Layer 3 of a small transformer language model trained on English Wikipedia (8 layers, counted from 0, width 96). Numbers have three digits each and are written without spaces.
A neuron's activation on a vector x is GELU(gate . x) times (in . x), where the dot is the dot product.

Input weights of the MLP neurons that the questions are about. A number n stands for (n - 500) times 0.0013.
n46 gate: 559439362541565329633383293565607458547579603504677508523719575556540480591545477552643593683516430251560281438705367607571383531396648277492256376457511663318827507750585461562504523135477407426599583426239360576349431345559523461562453454685508472405643411427479557443693712424365367210
n51 gate: 271235468490617304479449528479625490430365520708398662336152553699543571627408460486601570350384567538446458507622461518354632345547493371224435583507428479577510490411232599372337463482507451612353603430472475561371614430304466667618472615507673475548535664405618469657496489398655496393
n65 gate: 493716339610631489565490496362438571540497578482584615461545485635544434574483469563511518562630527554153500346532496776415710584383447668556578504269663397600553479612415402647424479580564532741673599511660713658557703425446290439435529507554332669617500503387534342697288407668729337566
n98 gate: 443528557527452482669360500310461542644442553469585312589332454364662514658538507385636475474486493479293266430535412226425582557517472534582362297521662482386514554689537507503251449678552451437711314328431645462486597440465202412440514517563743654427601601386519425713555475408456259591
n110 gate: 613244529676365596457326408373360429313462520525689585535486489545561299200528503541511554473424490457486610532579594537323451584538793493461468331561440541235578538708315544253400377627396547673412639442692500525514682500446454388637395296475630323436543590576320574398504526437465366241
n125 gate: 679496331504718372578539704424590515504679626623633496316610478436503586359543296508507360797266479296361510537647552515647378481316500215504471596426478401383514543637574313482564658541603570578464575504369370428375489714385439548226544382412389606576485411709524619594267721691550370380
n153 gate: 627565539634318400346483517531482524472652668637568349521851351567503309514296601429385632365395587525365730538500574317653401585580209340531548660328473292457510436360530730569427605479365528594335575640497689360531393497479405594541448618542517482572510507456759490575464395565497528503
n164 gate: 603569629551560475200445472460442613455540419412452643816461782539627380472305369312419545316764484348610542711378669538412691384688592564568512455570568370649697421512698459602590480206321553582689783250492356272578358589352532398613529765561329437556276520684552620380369479392476715575
n174 gate: 447548390653727511470464452526698404407648433369663876533525353493686360332297381397485586468489457384403459415526354508451340545315537631460427411605383584479493579591624474404407424161652463224390223463702541445612530472459522712464541489348594732394404446566370565515357496471356594775
n195 gate: 473507554482373473588415444321384429492511363507448488537398380434565454567463474465360473345492671355548303371500715558512519523555705333574287652584343844325515434355536646765573382735323534580410581458601550794508575330370459489605466485560319290436553358340008693470496488659555419504
n208 gate: 507520483523500640678470487604646530500712429463487584423644386549552153483709394524541422705538451452500535456500545654559440465500704640520423466411298307461420559600253507486487527635476234384406364609561376460582527253393523432460353415307394458692541520167322410610542563543464441454
n209 gate: 532397464671524593574398710318386493234530477479497442483299493534751493730408514604500598474356396342601552441584394615421541419644503544500517336588490399577521567493576571542697347465524517749569276472548728503500642547454626643370539664434541500493552386456537268668196189408422556510
n252 gate: 445504524489373504300545592630596276512288637561500448538549298500743567600652659332481414312681746641489627799500571612492576745519703428454680500645627604437519568538660646547608527579306317359508492527392582538453705701641447325707262690806496496546624650480554572454625250367459547564
n257 gate: 525606730545486526543334652595518408493462371672594493349315442510493613577500749639375593500489585310465371507546590471588636482527714629577493371784373408510539393710378333504521615648635632421423511532263446689479323551522556561447450550244402544754432490245492458640537275626621507332
n265 gate: 448620759627623353459646616504819664419557528475593413576733627489521582659457528308540482492426437360358367515460600542523428291409587705554782423692565447447608482500538537723458196303580500467348425379627500687276398532374421283344448507482572353562507429523797493518664614543415433553
n269 gate: 517593342480468596549516633508546322790270670368381466460516284409619380640440259412634545342512598406382542321162504730671651566293752444576472541373472391641524744348279711732563413347520594259223633488443623760602593461504596418491443642577584450444610731281409504404348458424457620484
n273 gate: 646546548604382766453493564528404446663381592539486444411486243350265599727331462300482417434471731529465369320460577433441570438645550465535393421711418429490511538475620639389483489387568500475504644536589402394471371510369429337289652414439387363724295649356201440362395567585378204569
n300 gate: 642809429475464519537735580218470485504304486345547496457472620422476567608267404451500312536493595555447596500691411504413554396694402680698529438467877515532421475576507769471370643362438511537514305507584496442621562633515644397625707353409554560453507260689332471572580580324532281500
n311 gate: 368421415469364637434514350443344360722380376429437444518229603454586345543602647567489413554394469285332608486572515623526602313278692433511650482540411377535511594422497504482444391610572525489653411529177405571728493310427231413531366547659451533518478667690562606368474455765297621604
n332 gate: 475390420603472287608524567511551248708552486511465382370469380569500420602483837559464371496569692565545493507707442467772360515280718623304560579432468341785331680539538500486603336536621729658585537593550377546507546456468360496763597432500566577479411541319454385701604437535420558524
n334 gate: 485444554532337338398620608596531433583555368397332647537673481736614370378427456281459481722310464383594413309526212407408581527507467276706496571489567539579349431695736515624554423675493556281496573440407337389481597532485599602596655534582661519563530572749220324382773543353609549728
n345 gate: 365279345427478317615599380545721263485485374463544445660416427566658423433385471519716538443500311443485574749561439566492552500333526359530597398546597242478396416734392589538191445527402553504690570454553534560341560254183789576460272549417766395433542650504569441515681520385603581478
n350 gate: 331583405574418483530409556493507662440383538713536493566667500422566469418559254322750617331375446584510562413380520627469546639558585379562303199557332407593316584330258490517388581436660513487526616554354456408390483449473549657656480427553559476454433641514383392510569645467762476410
n381 gate: 402731679553520585583487514510574654372503418510450511635440542640451440490507477511431559519298236503750682524438507366415416626566470281513575655417493436427575480652579552479596450678318531683507388441503337426272428447538483679247580500500547341578476245562313487402554386544853413470
n46 in: 579650479480456471504421597331709423443496574416759386600637304492461517488544706194728361496389488673302394863422686567311628483567500468708693447479500593508399543452516496447425672372280484631649367537472224376168610434521668586157381251569336634540459677625522428749326597628579479417
n51 in: 486454646423306305436671372654503371527600497611357541477583476667604490572532442456527593536574392467616525407590537613507396470414490458259487403611316575589572712520173328417427419524613507477454276667414611389457533344490526737514319377609490531612610413325355490634448293448494524574
n65 in: 407399611632434601365579448420478301366411380490360373631459275391520507452384619680633401598429325592503422518605567598496634486685621517431822528405535562395476466476463389419513637749713539468438306585333514783472510570613469370451666560458510464417489541374134373687449456586381674500
n98 in: 314574573552460357558586373617635483548569416307421377726243528556420597630411658507656520613373455759543595520470336591354533707471620414517563337527604675624577536477432521405454480428395425412577292439544592580381544516637633575460466463530219552557639578782619699543581598533320565529
n110 in: 405728434594454633475560557564518450721419616401546463429420654469657603550549412570417413803536465544591436550514504738515602573562518398316504486307269470455504416489486665669372264441507554598365437460403631585721407690777376294385467716543345785479633566428573623429440620228500368528
n125 in: 373435474376551428441561715333568580662464737543543519662564298361549650561332550477511345654567444596287479665566303455609601612479457367536330515526790504496410429464419511812560579563522346518275538364533552439677529461515367592441459438434274492431379656562371166543527660439649221358
n153 in: 483428579394460446307583585636683544316373458568599424644402740524519753356361504274301382364364313619555383626370405592554552368660508444683644260693568475426552189121554529585379568467451500422548409312484640500480516348167377414552136561378715425363581606654760508632517605448425620516
n164 in: 738504298416363526338482261468406424408511625475603322622648440507462500360632418346621401516563353496468544675515592466436521359475370443640431628412402523342583603565531716584700561652507372070446459357384319374570748367371400368387301496606686395446577433565551253410382527486447463630
n174 in: 644399637334446423591584582322427430524393500612611585635621576462690512686565519419410331390452383437367595457657591662714446712455384766573659551405616528402779401728432640771764442552386571429356516405360385446863523583440696677542555775578615544484590515368496339705471533577321341352
n195 in: 649303504359455377579686128670515504353657578541518543367543630620496527397522413346639519484504547492525318354380318523554680595475493478489396575708463740511337544485554302567514595519638222530296508459712557338534605489504445590140602343620683408578628334769428617334375344526573568554
n208 in: 452735504753421534515397540342646598673539597417386557514693660337583362626382543297380489386437731625493534635836507365436446325388547378640676452437421621626392387421375489555353525544667588511374507287587688364496544601474572551259555427558357804597482616604710521601568432389560559535
n209 in: 576463608375473307738374473591367537273686435520590454399553636662536594446376324338227479695486352493467787452534452518409600455408490463534288527566365602510503536369356357480346440392534555607463535497490497278428585627310369373529393521462513641574360599323507470301372426587689455477
n252 in: 379443618537527674263492301633607527496489581587462636644352547541646488572334541298473597363574581640481504658647473353302545516115747594542253311523435687556508403564695496658470617480696504341481338620454461447384381231558304264381539569565545429409542652569553764557688464511694434689
n257 in: 630416427592637620622283549441376549454641419253611603399558189507440522636448617460656518630647493507421546263394539405507549471674455420629570702632087493347566562618486446539483348590684621536353511472366482549653440365461660649598614635627368587556589705317458531563482463587459557435
n265 in: 610477373251653651777534278435298354449504573656560896317623579688452354530519425480434512733606615547459356539430347739544243638407389508398416616332485344403595421287467610562414273555689659418405346788412621561473596633641557609620496527492458564500403500325484364306512400576635476466
n269 in: 667504673317617682496557701354266240517348364562619666263569444647388281608459311608395352268513617496541559538576462526565463466346467273326438542377508130277537643662500577407581760491450432356350319725559930512500277476410521339792462420412723431542555553318563512446417421339349646650
n273 in: 344458303637461416744451391416537755568438470472330452454503714389601391693667386361635521569453589593383669642496403518456354547568489510266598468572465713630240565273401449425627472457518461496553460686511252546321358565486535600489525511589510247398489459650610448823537437462621406606
n300 in: 441416627563550425375398519470365523449240305287519696405396595406676496580806410432334519654449289531609536585411516408377621331452576492447523496445469360470470194633603457712571470421581577601721362516450598378597369674609462395364539481523530738615496317557455682443295408852189688627
n311 in: 552478317528507631518450062367298159720578486435511402540331787411455645435464511485445405508459507331486612522566740647560304522160565418597464478448381590588662532471462366697486421441660613327655470676373526500639398483323411606414412562555454380460467496538590346389527534557404504507
n332 in: 620520552334306611633372349537521466449562664463764636842620400474474524443573480427790537627466500473726544483574555462587526349481427361503437456500503371571394451477468345530390398490604497534490642751574282507456554477360384480482469378567345569363557627304615315350619563457637322578
n334 in: 315740591694500827590700568512454412366374557417571383544624245543252779579717590558456646513476608423825455540609622488707670496682663528532393593492556467430321473607304627516659409434391484577289681378292590468249512473435603642547451548355263347715682508428436425655622354378391647453
n345 in: 496325662266464428678443599616481467367493500554640729543333248489552575471486615402441644329746578526371613651677493394455691590571511403403703268266431344677569482565479358426535514522408316444442387581452664482537581458191345533661600533526280477602644386500441669525626401742407668539
n350 in: 340544322566692446317410452456355652394182462444433195425578364684408430305693441475480601296520543276606305407532414704604097249663599464433468375512305537523504527468469447415496591623444605463560207480252219313318681689594306459547662629500425500612548512645440441635538467662488504457
n381 in: 542789475360425571616709569678600662580537497425547432671624511419487369510442567668618458369549557605497658341326430507411500627254360599459397250556572371583462507575603733251677588349431563542575397472579486544406365643528520503552521822649500436407389386449452391411601468276460514560

Each question shows a token from some text and the vector x that enters the MLP there. A number n stands for (n - 500) times 0.01.

" ": 499472698420623561396368634261351544749789408362483620441502522488343482365553460580439635455607568575612603488580345542602551324530563569487372397369496730570378615615595476515520308632460286659550348512632725369283444540494565441309507388446414533560283659586714552514565597335390535539
The most active neuron and its activation: n208, at about 1.4

"ack": 513757480502594528338500294476638597624407428645590647531518451501492613509494340717277550333476520664521384591377424712669495446704393427556558486534471567573463526529315540490602592590435476657597372295461153519497395531428629715607588522530390695536523581375585251663516384353693464591
The three highest activations, in order: n350, n381, n51

"ton": 461684412650619402338632392420236440589582643545562678528494514293327671544716473766478686332667370566591556652622378533613587323558437440593530481678417708623560613638409438662521516659598599606504400496643486506555570559353436670446568424605386519358518531520548540410656624531526550619
The most active neuron and its activation: n311, at about 1.4

" w": 341525673403531515470641582502419543431580582369429473561362531497394668469408425533458665471660556715540548315570388710575400632550728547480631517501291520566382269595467566630718386615322380579723292401592469378504396515422462340394533433607450625515578646295697553473399342289424702475
Which of these neurons fires most? n252

"ent": 797494465659691509376497407487185607399637316505560410514472402508265635560530508613451581460720387509687762625517350545466528420621503411623734521468251619429332478389437406555768433489263466510634446496352398466557402576362457475305462551738478604604519488418441537454449470541646464468
Which two neurons fire most, strongest first? n164, n209

"na": 493568507556607359282607583762308378651653547610375595479391359329454556482530435631544420440778410479571661562394311356715604540596374552532575700646438618498380514323611500433456497640531590567572447525275635586580671553415422534325392469635608494449255493381658650516608791499563436595
The most active neuron and its activation: n153, at about 1.4

" the": 530449626492514584374518545560280496709745417421454480393636657456308387687465291707463584464559506470517240419595448465602552521526466507330328500431437676487271454555319645376539499783434495723523245480590382494608638689455561533384301405593296453651425419367755564500491388405579574589
Which of these neurons fires most? n208

" James": 709490560539496586473412459340154380592611660597405583685379509412286654652599328573473698300557398620539562567627377647566593354516664566524658534452567722644482517491536578524518581493464527680625378406374355456452489473406308566408382389696410573552500554360632234639484552436511702704
The three highest activations, in order: n311, n164, n65

"l": 573370450349646579338516450632058533372420488486488482491562465443394588438577414648563386377704504492718634515445284490718382611511458482589488616396457755720375522323448526363493363631484593437531454600525576506478369565422504576416492392453560641384344419424555643496767635409638648522
The three highest activations, in order: n350, n332, n174

"k": 712589644628621654383529306364246636437489365534559567631576486488365466434647564758463318317717432705538649541492360520540461465632708531594544508322554629487405536448452575425506494562336427552518357485340480529429634419443491510527499612536398663311456419602527614501797386368646435542
Which of these neurons fires most? n381

"ve": 645586458517556486265509566671067365381677484417534479538495474411192584438442359501531508234634406591499528634531433605586524631370526433481585547509342689534390589401409536462538390611403485503755538559377343628654567547375644421292454300567521436481587483481572435567400420333582511401
The most active neuron and its activation: n164, at about 1

" for": 675403542496407545407587622664163434321587475484397520351481531518511632612442420579518636470591476460556406431635348603491711433684410441461494518560421749550304637558522589346626407554642545707630338533387406404486333613346501493225444508600520365305531590502790454700362559400497550474
The most active neuron and its activation: n209, at about 8.5

"rate": 763591614427628411405515447314258369405491416511472611547458378607491492496447341576575572358537447596555144613548303587647581514400381302573555539360505733550404582458366509490714456411374372599555241559483207561513385552488567564346365404489640532358297562379631569542595655318581501476
The most active neuron and its activation: n46, at about 7

"r": 516424509541554621437492351632326510344668416316403446604363515373439579452615298601687473307781595706584348614478236515594431579450488487498588681444450732606538434481404472475593394362405555525558538514569526484441373465409513533393407312569524554245342499417502560421747485503404545461
Which of these neurons fires most? n195

" part": 582498599456634490454544477375381406628881321445498509484496435611479580572545452529485644370696146397509480321404413552625600509572554372391518530373492712638180715279456563514576437579585532612611307634448520414400547561453629449405449470561536562583507497376755652384514684479342587420
The most active neuron and its activation: n209, at about 2.6

" \"": 590543524348337642354515592403209604641811610274540539350277438390419698529338610364487485444515512578614568501596443702707536493477514599565603374330385721582521431592455542489464428642424323752525346549397396355502531470435376423463365368492301446469387559428645470587392453320438685488
Which two neurons fire most, strongest first? n311, n209

" pre": 624518575304515561408407638350493328465478427488626522464393473692452573584522379342513554456659439517482452499683321564586518546496574488465455388220386719481330473592451408419621353674621374786526109518642439437454519544408468315437305558636565435533510705281564586319514577281440539385
The most active neuron and its activation: n110, at about 6.7

" Christ": 494641596736377655421481443753345490669660546383486434690322486473422631572572088556657514341596424501629588506693351709613665389580596387535541617477408674586546412371478518547571593597545543672565337468330617323567554450442467465404327408642539550598525632531654406415622651497498586615
Which two neurons fire most, strongest first? n311, n164

"ra": 569696500551632353305611539273402425418674589568371635499470544327564493523586515611591741350610572636417286630405366511645396555571204476563622618461404556488510604762483459485458225399560552627484386629461562496562533427310584614215422365558643483460493531307636650428677517451486446580
Which of these neurons fires most? n265

" be": 586521621377487466449452522300259344426553475429505675207474422582403648560491317441482600486599498623654323490610293597632630625641588516472476415388424759560505500622354569515672340558513496615669476475424398293421502495353456326427521437617423460482632561318803364496504572301547614457
The three highest activations, in order: n209, n51, n332

"an": 651694621623591369323620512354278422477604586527439701557438509273342389531466483545565488353454367673569378551625387615542451421563520393521448370517449770681429711421400560673559578722417503724438319444301396374343469521402441372429413398504397549557387571444541553681578582467579454531
The most active neuron and its activation: n350, at about 5.8

"18": 765373591394636453562629475549525478807490494449430510529509428433314420459492579532569441270640483567623774509622354467580542450663558662401517552493654528533277506417490522620277595575409688430553376527423439360368587601407622630242489351585516601693394606302621805548326619447508561427
Which two neurons fire most, strongest first? n345, n332

"'": 462504522465608521446434479421172551254482676334447633365432434461243527629339505625504377395461523790583485470606436636590501465384599648410662436373467718547361569542438569379499449618281431633564446563541272437246346512549482414406538495603244572598337548599541670396542294471555550678
Which of these neurons fires most? n273

",": 513199521596602691491499599434239427547682603535346459399434419628370669667495309421457542390623409448494645529560288546596599419636557585430451504633351719487461442578555561545277311617387360561593451565394412437429429507313537601243582458535410515464367566594642448689463472301377582583
Which of these neurons fires most? n273

"line": 738612495385429466369437515870352508544635436470439432699631495630379580545544208543646455354533445660569792663523375583568678597459579526483648515556360701508477706434589514473417387537425463502627529448381147555560403506313503632421543351446441633484362455344702487545479377417445642644
Which of these neurons fires most? n164

"c": 544696344489509470269571410541388530485646592529562674658529525351392587464598459699385384347521389770594535669520249636660357569534490477627344328644608533435486527605463501591671559752441624621500368505415427467464476528399536373590521391481223571482580512451544504608482374339498515473
The most active neuron and its activation: n252, at about 1.5

"ir": 548664414489480356393638476198594457309445613373389634481485613476447573489591557549609360358751606641596297523417343488557445658375319557473509589416396774657450480448380473624518423314518517617415304546571612355510472369407673573416599341527570613374436539326545621439701526392471400545
Which of these neurons fires most? n174

"al": 380626543625650411412480566363341531283551394583692722506577521254322576511614541715378419398474484557568087503475281539574397553525471350596621573508405700502537497474402552598573443627525364575474130588539477575413483510380611446372422416455419549507403531339483712500675581437641536410
Which two neurons fire most, strongest first? n265, n257

"ru": 588606454553615478410580314624390373616680531558327621475551287335455453510637354697500356417696549588487858744423383381521478499674643472486611493421483460556576385368311490546528366723495487513475404416472491515472451577418616686526529406527527547287255437269731395484602706378691353508
Which two neurons fire most, strongest first? n208, n332

" 2021": 559445474301463463556721476592505439702643379548378654441408462405402669406460513466567583309594476643580425621525440497566647702534527558500542534509516739406213531538448478597267428484547538641641351448383440400544571565432505506366564404663433451745663596173650518424278540457268607374
Which of these neurons fires most? n345

" Ja": 632543551414352550399486555446270400604688687480451601669421373453438600566487356481583470363437443695426511693692388675627490404572589453513632443423445631508632569529520633440428514754481425695700314309221615398422563437351422521453389370753510457550583543339760384437646490435553710559
Which of these neurons fires most? n345

"it": 665414387486538325320578505527472574557592428468501578453363531410558582532543503520581360469826469589604409650321303539642462636422223422542776477494319725542447610517369482653487299401490690601489484527562482529503482408379624571304550478541490675430727529436623514389700609430462393478
Which of these neurons fires most? n265

"com": 743482370455611486306420556172587489604559423586540638376546638366607640458492684468533501333647403639625300367400429606568438423428468575363450392474503664577539553436433492630496285715568371834597390553630285447412566607457583471376368497494693454593466457125643541361439585424483429532
The most active neuron and its activation: n265, at about 4.3

"le": 532557466423503369295345587241385476557292476474432657380488558350454644564487591546562641390583547719617211483503447654610502512621440308521325414415411648517667528506556540648576249806413378640525472498620556582396642591320561404372416465494604523497465474252737467394448553544603600449
Which of these neurons fires most? n269

" only": 718434609446641444340577461527253466498646427484548548139453507508489614600624334576545658404472604606591645595535402578478667509505378424572497482532478734723293590500462540490622415447508593645646475313382516383541519574327485393309454407730368474595577552237622594439522557232487718446
The most active neuron and its activation: n209, at about 5.5

"),": 459340488694481568405539490470239531554814581529331563356515351653588565677406241470348601474494569359561427387620326535528700386657541446490649449563473719620475598679454551427386426646458470553567329538221293459323478507286584541382465473430506547434442566363562294739386355381471600595
The most active neuron and its activation: n51, at about 17

"old": 562470362543571526342528429312381515336524505381603618281503589700383589608501577477667501409606502746558379823594417492613455573597376379486628486293538685628531518321429528560550333389408542663562395439448345450477593322437643303392600509483515752464453622288434644456634681439478565618
Which of these neurons fires most? n46

"n": 480513572501627521245503626456507574479513470466420581588318579368403513520536640515437515292426504552624138525514369625520568548657483425608431375256417695594409635587448589515646398699447558673363471467471481501306498607264445457482351360466424480568434552162642533325689291411532510534
Which of these neurons fires most? n252

"g": 529534629453754517313530510339495502665443526463401562415450518458387714469617633842462541304735405533591647681428260593539407370565406522680683509402476444404466658584490578335600431609471546613461343449624540408560608491466429414255412461519439601543552458359459736405697522486598387447
Which two neurons fire most, strongest first? n300, n273

" more": 712506586513465490510569577505388429419542466365374568286379343554435579636620449492547573504587426504678564424466291484638683546448243393399433561173384578564538431503501600683669400520430585513621382410364322416482377689380431244127521467501587599570644655349607562417505645369437562547
Which of these neurons fires most? n269